Layer 12 of a small transformer language model trained on English Wikipedia (16 layers, counted from 0, width 64).
Take only the direct path to the model's output, skipping the later layers: a vector added to the residual stream pushes a token's score in proportion to its dot product with that token's output vector.

Output vectors of the tokens that the questions are about. A number n stands for n times 0.024.
"ish": 11 1 -46 -7 7 38 -35 -8 44 15 -24 3 -22 -4 4 23 20 -5 36 -4 16 -12 -11 3 42 10 9 -11 -23 -1 3 -16 -40 -29 -1 1 -36 -7 -43 23 24 -3 -11 9 -11 12 20 12 -20 28 -1 -3 18 9 13 -1 -29 -25 16 9 18 -24 -13 28
"re": 32 10 4 -2 36 -9 54 -12 22 8 46 24 -7 25 15 -7 23 9 -44 -16 0 -23 -7 19 -16 -20 -7 8 -13 23 0 -29 -16 13 -8 -10 10 0 3 -27 -18 19 -20 34 -17 -23 -7 -9 -35 -1 -28 2 35 -5 8 -16 -2 -27 15 -12 -1 -9 10 -11
"b": -2 -27 1 15 8 -11 0 -8 5 0 -23 21 -8 20 12 -2 25 1 -22 23 0 -25 -11 2 -12 -9 -1 -25 4 -4 -7 3 13 -6 20 17 -22 17 47 1 -8 6 -18 10 -14 1 -20 7 6 -9 7 -8 31 -7 -8 17 -5 -45 0 -10 6 -26 33 20
"ory": 24 -14 -38 -8 13 5 9 7 -22 -6 33 41 -15 -13 -32 -1 2 2 14 -29 57 -4 -2 -29 16 -14 -19 12 1 32 -1 -37 -1 -2 -35 7 -3 23 -28 -11 15 4 -15 38 -5 5 41 14 -24 9 -26 2 35 -5 -36 22 13 33 -68 38 -45 12 14 -6
"imately": 7 8 42 -13 -30 19 -24 -29 5 17 47 -34 -22 13 -14 20 -23 -19 4 -22 49 0 0 -63 -14 17 -1 -6 -42 37 24 -36 8 -16 -36 -51 -44 22 39 -33 -12 44 -5 40 92 -49 10 -9 37 13 18 6 19 -12 8 -62 8 14 -2 69 -20 42 -59 4
"ins": 37 -24 21 2 -29 -15 8 -41 -22 32 31 8 -18 -28 -24 33 1 0 -16 -10 -3 -36 -5 -39 6 17 19 -9 7 10 32 -46 -27 36 -21 -15 18 12 0 9 -1 -6 -29 17 17 -4 19 8 -15 27 20 3 14 8 16 11 -17 -35 21 -39 -5 28 3 26
",": 22 5 27 28 22 10 -17 10 -13 -21 -27 -18 -23 2 18 -21 42 -1 1 21 -7 16 14 19 -26 -22 -2 -2 8 16 -23 9 12 10 25 -25 1 13 -16 34 2 -5 -15 -28 6 21 -3 -1 -25 -11 -2 -20 -10 16 0 9 20 -1 18 -34 -24 -28 -18 14
" UTC": 16 3 -4 -9 9 15 31 24 -9 -4 34 -13 -24 22 -48 -4 -32 -17 -46 -8 2 -12 15 -45 57 13 -12 25 -1 -45 56 -17 -9 -77 -29 33 -31 -42 30 -17 10 30 41 2 36 -22 -23 -4 28 -15 58 23 -28 -19 -35 -11 3 31 -21 74 -8 14 -22 26
" Preceded": -8 41 28 12 -74 -48 39 6 -34 -9 40 -5 -36 32 -31 7 -12 -14 -17 18 0 27 14 -1 19 37 -36 -45 11 -55 21 -20 -2 -11 -27 -9 -58 21 -10 -67 -16 24 11 0 50 37 33 -16 26 25 -5 36 0 -13 0 3 -13 46 -52 32 20 14 -9 25
"qu": -1 -1 -15 19 -30 -40 -13 25 -6 7 -16 -1 31 -14 15 -1 12 -13 -29 10 -41 -25 -20 -8 -24 -7 -10 48 4 -14 38 -1 19 -6 16 16 5 21 -27 -6 2 29 4 4 -29 8 1 -19 19 14 23 -5 29 -6 -1 7 14 0 26 -20 -3 4 -11 -6
"one": 3 10 -8 -3 12 1 20 -7 -4 7 -9 22 -21 -7 -19 -2 20 -9 39 -28 12 10 -18 42 -17 26 -20 19 -6 -6 30 -13 6 21 -21 -9 -2 -6 -17 -26 9 23 -17 22 29 26 7 29 -49 -32 0 -9 26 2 4 -8 1 -30 -20 30 -42 -44 12 11
"duct": -16 14 7 18 -28 -45 -20 2 -30 -4 27 -28 14 8 3 5 14 -7 -13 17 33 -14 5 -43 33 4 -27 34 -11 -23 31 1 21 23 -16 35 -35 21 20 18 -27 -35 2 21 -10 -12 -9 -38 22 6 18 22 3 -15 41 -16 -12 -5 -33 -24 -23 64 -18 27
"ar": 32 -6 21 -10 14 13 -24 -4 -7 10 25 13 -8 18 24 9 0 11 4 -9 13 -45 -13 30 -4 -26 -26 12 6 2 -23 -6 11 14 -11 6 -18 -2 -8 -4 -9 -2 -13 17 11 17 20 11 6 9 -41 -5 18 7 -7 22 10 -15 -15 -47 -11 -35 27 -9
"):": 70 -7 2 -20 -25 21 2 7 -18 -9 1 -30 -27 15 -5 -5 -49 -14 -15 -4 47 23 3 -22 48 -26 -30 0 34 6 26 -1 10 -38 9 -25 -1 -36 22 -36 -55 -28 16 20 32 17 10 14 6 -11 47 1 17 -8 27 12 0 8 -23 -28 1 21 -43 42
" was": -9 27 3 7 24 25 6 13 14 -19 14 18 -15 17 -3 -11 -13 -5 11 11 -2 -19 12 -37 -30 -3 10 -13 3 -16 5 11 -13 -12 18 -38 28 12 -6 -4 14 24 -9 -27 40 -14 1 -1 -20 13 -24 -5 26 12 -7 1 0 -7 9 -2 3 1 -38 -12
"aint": -26 52 7 -37 -36 -31 -14 -1 -16 2 5 31 13 13 26 25 -26 -13 -43 -10 16 -60 -20 -6 52 -3 -8 -2 -30 -2 22 -1 33 28 -35 -25 -20 -10 -27 2 18 -5 8 -3 31 -1 33 -11 -14 29 21 21 0 3 -9 6 7 45 -26 6 16 -6 -24 33
"ages": 13 -9 9 -22 -18 -7 7 -11 6 -29 -15 28 11 5 -27 -21 -6 -20 -24 -16 -3 3 -18 -6 -15 47 39 22 20 -20 22 -61 -53 28 -49 -31 17 5 -14 24 0 23 -22 -11 22 33 31 17 17 10 35 -4 25 -12 -12 28 -8 -24 -27 42 -33 36 -1 24
" career": -25 29 37 -21 -6 -15 8 -17 45 -11 -12 17 23 14 -64 2 37 -20 0 12 6 10 14 1 8 -27 4 -11 -6 -6 48 -10 -17 -9 -30 20 25 -19 24 3 -48 -10 21 -20 46 -27 18 26 12 46 3 4 -6 -2 -28 -25 -47 -24 -18 -4 -23 13 9 22
" his": -14 37 10 11 -33 25 18 -2 17 8 -4 -8 -28 -7 -3 30 23 4 16 23 -11 -29 0 -15 21 6 -39 -12 17 7 -8 1 5 1 -12 -11 5 18 -2 12 -18 -8 6 -20 70 -12 2 13 2 37 12 6 7 -13 -25 -50 -20 10 -32 21 -15 -7 -29 -15
"yl": 7 2 3 -23 5 -4 29 -27 17 24 1 -12 16 -3 19 7 -16 -10 31 -5 -4 -15 -32 4 -18 -16 -1 14 18 -5 21 -6 -6 -3 -41 33 -51 6 -37 -7 17 -17 13 13 -19 -4 21 18 -19 1 -30 -7 4 -7 13 -6 26 31 -36 23 21 23 13 -6
"band": -50 37 -68 -27 -16 -32 -22 -4 -40 -27 9 27 12 3 0 -25 -18 -10 -27 -12 20 -2 -12 -19 24 15 -42 49 -19 -22 -4 11 8 -3 28 40 -4 -13 29 28 9 -16 12 22 37 2 52 13 -1 35 -28 -1 50 -25 -30 16 -46 24 0 24 -23 -5 2 54
"ually": -13 38 -49 -35 -34 23 43 36 1 -10 31 -35 -19 -2 20 -28 -4 -16 12 -8 29 -28 10 -32 -22 27 -12 17 24 19 -6 -43 14 -2 -32 -46 13 -46 -11 -16 35 26 -4 36 9 -33 -15 20 18 25 36 5 67 -18 -24 -47 10 16 15 46 -68 35 -21 26
"lement": 72 28 -18 -40 9 -9 -24 -3 35 12 12 -8 33 20 -12 -33 -64 -29 -10 -12 -7 -21 -5 -66 -1 -7 33 19 -16 -28 4 -30 27 -2 14 33 -2 -1 10 -6 6 11 -6 3 6 6 -16 -18 13 30 -14 12 31 3 14 -36 22 11 -45 1 1 8 0 53
"usic": -16 29 21 4 -44 -41 -4 10 -41 20 57 -2 -8 -28 -3 2 -65 -13 65 -25 23 -4 -10 -15 45 -5 -31 -5 -14 5 23 -14 31 -44 -20 51 -38 -34 -22 56 -60 -26 18 17 37 -35 29 15 20 12 26 19 52 2 60 4 -41 32 -64 27 -42 -11 10 2
"els": 10 -24 -2 -22 -5 -2 9 -37 6 -16 32 -19 -27 -13 5 -22 -3 -8 12 -11 17 -27 -4 -16 -40 -5 -15 12 19 9 -7 -36 -37 -11 -18 0 -16 8 -17 2 12 -16 15 27 5 20 15 -23 -6 32 23 -7 52 2 5 43 -27 -34 47 45 -7 45 41 11
"i": 22 -10 11 39 5 -11 14 1 16 5 7 18 -15 -1 10 -6 8 10 4 19 -17 -9 -16 36 -28 12 -2 -15 -21 9 -5 6 -5 -8 -29 8 -18 -13 -22 -11 9 31 -3 8 -8 7 -22 28 -6 22 3 -12 7 12 -14 8 16 -6 3 -59 -2 -25 11 -5
"inc": 22 -38 -11 -7 -16 -28 -14 -6 9 12 35 -20 2 -43 10 18 1 -18 -4 9 -16 3 -12 6 -7 13 -22 37 1 24 -4 -36 11 39 6 -37 -7 2 2 -40 1 2 -9 28 17 -17 -4 -17 36 21 1 18 0 -3 2 8 -2 -6 -18 -9 29 14 -2 35
" her": 6 18 8 -2 -28 17 3 14 4 -19 -2 7 -7 -4 -15 -1 27 1 -6 -1 -22 -36 2 -1 29 43 -37 -21 3 24 2 0 25 -13 -19 29 19 8 -15 23 -19 20 0 -11 53 -28 16 9 16 33 3 3 1 -7 -3 -51 -40 39 8 5 -46 -24 -29 -14
"ested": 14 0 -4 -8 -30 26 -2 18 6 -24 53 5 -44 22 -6 32 -4 -18 19 -21 -7 -14 -8 -15 45 7 -17 29 -22 6 22 -23 30 14 -30 -32 -18 14 -5 -43 19 -7 -2 0 28 -33 9 -8 5 10 50 15 32 -8 -3 4 10 -17 -15 5 -46 -30 -2 14
"ure": -9 20 -27 -18 8 -8 -9 -18 9 -13 6 -6 48 -18 23 -15 38 6 6 16 46 -10 0 -44 1 -14 -1 11 -22 32 12 -53 -5 -22 -34 0 4 31 -11 -6 -22 18 -3 14 -5 51 13 -16 -54 30 -19 -1 21 4 -9 -11 -13 -9 -14 23 -2 17 -3 32

Each question shows what one neuron of this layer's MLP adds at an activation of 1. A number n stands for n times 0.004.

n130: -6 5 2 -11 33 -26 18 -14 5 25 -15 -10 14 13 19 4 5 13 24 -5 26 16 12 -6 -31 -18 -11 -14 20 5 -2 -47 25 -10 -13 3 -37 -37 -5 -12 2 -23 12 -19 17 17 20 15 -34 4 -5 -17 4 7 28 30 23 -21 16 13 14 -33 13 -30
Pushed up most: "yl"

n251: 18 -12 0 0 9 -6 21 12 -24 0 -17 -2 38 27 -10 -12 -3 8 -30 15 22 -19 26 -6 -45 -3 -30 18 -16 -25 -10 19 -21 22 -1 -11 25 42 29 58 -12 -12 4 -4 -20 15 -43 2 33 38 -13 8 -13 -11 2 -26 -25 -7 2 1 -25 12 -15 2
Pushed up most: "duct"

n14: -9 -12 29 -16 26 12 30 19 17 5 0 -12 7 -12 11 12 -19 6 13 -16 -13 9 -22 -1 -19 11 23 -30 16 29 -23 -18 27 43 3 1 -27 -7 -22 17 -5 -2 14 14 -4 26 -12 -21 19 -46 14 -13 -38 -30 -10 13 -10 -11 -5 31 22 -10 12 -36
Pushed up most: "yl"

n43: -8 -18 -15 67 -25 -22 15 -9 22 42 -17 -13 -3 36 23 -27 -26 -2 34 19 -21 -1 18 24 25 1 11 -17 -22 27 -15 9 7 7 -19 -9 -8 6 15 -33 8 -20 -9 -23 2 -2 -7 33 -49 -15 -19 0 18 21 1 -7 -3 10 21 -24 -11 6 0 -22
Pushed up most: "i"

n141: 12 -23 28 26 -12 -13 -30 -4 8 -3 33 0 -50 13 2 28 -16 51 4 -8 -29 -21 58 -39 17 24 -1 1 8 -20 -11 21 -43 26 -8 19 -10 -55 4 8 4 -15 -8 15 -11 -21 14 53 34 31 15 -9 5 -15 6 -16 -11 27 9 -4 -49 6 -35 -34
Pushed down most: "ure"

n49: -12 11 13 12 20 17 -49 -1 49 7 19 -2 -14 22 -24 9 -23 -4 3 30 -14 17 -27 16 3 -34 36 11 -11 18 -3 -6 8 4 -10 -6 -28 -5 -45 22 -3 -22 -28 -8 -12 19 23 57 -48 -23 27 12 17 -23 -13 -42 28 37 49 -21 5 -55 -9 13
Which two tokens does it push up most, strongest first? "ish", ","

n220: -12 -25 17 3 18 27 1 4 4 -10 2 -6 4 31 22 -24 -9 8 -34 0 -28 1 -16 -4 8 -18 11 21 -26 -26 28 -38 -43 9 -7 -3 -9 1 -22 -23 15 23 29 -5 9 -9 -27 31 5 6 7 23 -3 -3 -9 -7 9 0 -7 6 25 26 15 -24
Which two tokens does it push up most, strongest first? " UTC", "ages"

n98: -25 -22 31 15 4 44 -3 1 -5 30 -16 4 -12 64 -5 -5 -46 -13 -15 1 12 32 -18 11 -17 -23 6 -9 -14 -45 -6 3 10 -29 3 -2 17 6 1 0 27 15 43 11 -29 8 -34 -34 10 -25 -1 -17 5 -30 -11 23 49 24 10 13 -3 -29 20 -8
Which two tokens does it push up most, strongest first? " UTC", "b"

n93: 46 -3 -5 -3 -31 5 4 20 18 -4 0 -12 28 5 26 -3 -5 10 -6 -17 3 -34 38 -27 32 8 33 -10 5 5 33 -2 9 -4 -16 -19 35 -4 -5 5 -1 38 -27 45 -16 -7 -42 1 4 19 12 9 -8 -5 -24 -27 -40 -21 28 -42 -26 -5 -23 8
Which two tokens does it push up most, strongest first? "ually", "ins"

n171: 29 10 16 -14 28 0 19 -12 -5 -7 28 -3 -16 -9 2 -11 44 -11 -11 12 -12 16 27 27 12 2 -29 14 -7 0 -26 -5 -53 24 25 -30 -21 -5 -25 16 3 0 29 -14 -14 -11 4 -23 -17 10 25 12 -16 32 9 2 -20 -9 34 -22 -17 -7 -25 -26
Which two tokens does it push up most, strongest first? ",", "re"

n197: -20 4 -25 -14 17 28 -3 -29 40 14 43 -1 -1 8 30 16 -36 10 -36 -8 -9 -11 -32 7 -8 -25 -27 32 30 10 -44 -26 16 14 12 8 2 -4 9 -10 26 -12 -14 23 -8 -11 -5 -39 1 10 -8 -11 3 45 -4 -33 13 15 -16 25 45 -6 -1 5
Pushed down most: " career"

n95: 3 -36 -10 -14 -35 21 23 9 1 25 5 33 -6 21 -14 -2 26 0 -25 -13 16 9 27 11 14 31 11 -5 14 -9 3 -12 3 6 -2 -16 -1 -3 24 -7 -26 39 5 -18 6 36 -9 3 21 2 -23 14 -20 -10 -20 3 -46 42 -32 -30 -22 -22 3 -25
Pushed up most: " Preceded"

n240: 15 -10 -38 -46 31 -5 4 -12 -2 -3 1 4 30 2 19 -28 58 -3 13 13 -4 -26 0 -20 -7 -36 -5 -1 3 26 -10 25 43 -24 -21 4 1 20 -2 1 -14 -14 28 -5 21 0 -31 -10 -22 15 -10 45 -34 26 1 -12 18 -3 17 32 -20 -17 -7 -17
Pushed up most: "ure"

n3: 25 9 18 26 22 4 -21 -24 -1 14 -15 40 -9 6 4 -36 -14 -25 16 -43 15 -1 1 0 -21 -14 -20 -19 -6 22 10 -33 -7 25 7 -17 5 -3 -10 -8 31 16 22 -3 -32 24 19 -21 14 12 -8 -3 5 -6 1 14 5 -30 -3 17 22 -5 6 -22
Pushed up most: "els"

n212: -5 -5 -13 12 23 -12 -14 17 27 9 5 -41 20 -8 6 21 -9 10 -6 25 -24 -28 0 28 -9 -43 -3 15 28 -26 21 12 -3 12 21 -4 -13 -8 9 18 20 19 -8 -5 -14 -6 1 -15 41 -8 7 -10 -32 -20 -18 2 -4 0 12 -43 -12 9 45 -24
Pushed up most: "qu"

n222: 0 6 -32 -29 -13 65 2 1 -5 8 23 -5 -4 -11 13 -49 36 25 16 -14 1 -22 -1 9 -25 38 21 26 25 9 38 -10 6 25 -17 8 22 21 6 -2 24 0 7 -19 -5 21 -29 -14 14 16 -12 -44 -15 -2 -25 -23 -6 -18 24 -49 -42 33 -1 -23
Pushed up most: "ually"

n32: -33 -26 -10 26 8 0 -35 -1 40 31 20 -49 -18 0 -39 2 19 46 1 22 -70 -26 -25 -28 -1 25 -3 38 25 -26 -2 10 -20 -6 16 -27 3 -18 -43 18 -30 -14 -15 5 -12 43 30 40 -23 -39 22 -31 10 8 3 -5 54 1 11 49 9 19 36 -2
Pushed down most: "aint"

n17: 26 15 41 9 -15 32 16 -11 1 1 0 -11 22 21 -15 6 3 20 -28 -5 -5 -23 -7 -26 -32 15 -11 -13 -9 -35 3 26 -4 -34 -11 23 -7 -7 -14 9 -35 16 15 -4 -10 -20 19 -5 30 1 7 -22 -4 -12 12 14 -20 10 19 10 -1 15 7 -25
Which two tokens does it push up most, strongest first? " UTC", " her"

n60: 16 2 6 19 36 60 29 -1 31 -15 -66 2 0 11 -1 -26 -39 -37 -11 37 21 -21 13 -17 6 -23 24 -9 -28 27 -10 23 3 -3 -30 19 11 25 15 -11 25 -41 -17 37 -29 -22 -5 -10 23 -29 -24 13 34 31 -61 28 -12 -29 7 -9 16 -22 16 -26
Pushed up most: "b"

n238: 11 -17 -16 13 -34 39 4 -6 -13 12 -43 -10 -5 3 7 -1 -1 -7 0 -10 7 -2 24 -18 14 1 6 -35 8 -37 15 10 -20 -32 2 -17 43 31 -30 7 9 12 -7 -4 -13 -12 -18 12 20 23 15 34 3 19 16 -41 -4 1 -20 19 21 13 25 -38
Pushed up most: " his"

n8: 36 -14 9 25 -7 -10 23 -9 -34 9 35 15 -16 -25 -6 -52 36 22 -38 -5 2 -11 -14 20 3 38 26 -19 2 -22 -18 -7 10 -28 -12 -13 -3 5 32 35 54 0 -5 -12 28 -19 5 2 -35 28 -29 20 8 -12 -17 -28 -9 -23 10 -42 22 -1 -24 30
Pushed up most: "ins"

n89: -6 6 16 -35 19 -6 -6 -29 10 4 -1 8 -6 -11 10 -10 0 -14 34 9 5 16 -23 7 -22 -14 5 25 27 -6 -8 -8 19 -17 9 3 -10 17 -17 -8 19 -32 23 -7 -2 21 -11 2 -18 -19 -8 -22 21 18 16 25 7 -5 3 14 34 -1 12 -57
Which two tokens does it push up most, strongest first? "yl", "els"

n38: 3 2 14 0 30 9 -11 -11 38 11 24 1 34 42 28 -10 -7 31 -5 -23 -7 -25 10 33 -15 -13 11 3 23 40 -1 -29 -31 11 -2 -26 18 15 -4 -10 -48 15 -22 -6 11 -20 14 -6 1 -13 7 -10 -14 2 -14 -15 -7 -15 -41 -40 -9 11 24 -8
Which two tokens does it push up most, strongest first? "re", "ar"

n233: 41 -1 16 -5 45 -18 -20 12 -24 -12 6 6 5 -11 7 47 31 17 15 13 -12 7 -61 -30 -8 -18 -10 -41 40 -21 20 4 -5 0 1 43 -19 -17 -24 -12 1 58 -22 45 9 -1 10 17 14 -13 4 27 -51 -28 -1 6 1 21 -29 -21 -32 4 -12 -4
Pushed down most: "els"

n175: 28 3 10 -2 5 29 59 32 -19 9 12 6 -2 -5 -32 42 -47 -37 -10 -28 17 -33 -25 33 6 1 12 39 -41 -4 20 -29 21 15 -16 -53 9 -15 -31 -14 -14 7 -10 25 -7 20 6 2 14 40 11 -30 10 -5 -9 53 31 -30 -11 -4 -12 -6 -16 -15
Pushed up most: "ested"

n188: -11 38 -53 -6 3 18 -22 14 -16 5 -21 -8 -28 29 13 5 -8 -18 -10 8 13 32 -9 20 10 28 -22 -12 25 -11 -20 -11 31 7 39 19 12 -38 27 41 19 45 -24 -49 0 -28 25 3 -49 32 -33 2 -9 23 -35 -21 -32 -57 13 9 28 -11 -14 36
Which two tokens does it push up most, strongest first? "band", "ish"

n122: -3 -41 -2 11 6 -11 -29 -36 9 -18 -4 -31 -5 9 35 -2 -15 -2 11 4 14 -4 7 22 -24 8 -4 0 -1 30 20 -20 -18 22 31 -2 0 1 -4 -17 3 -21 -3 11 -5 -29 1 6 -1 -8 -6 5 19 3 8 20 13 -13 -5 5 58 1 9 -15
Which two tokens does it push up most, strongest first? "inc", "els"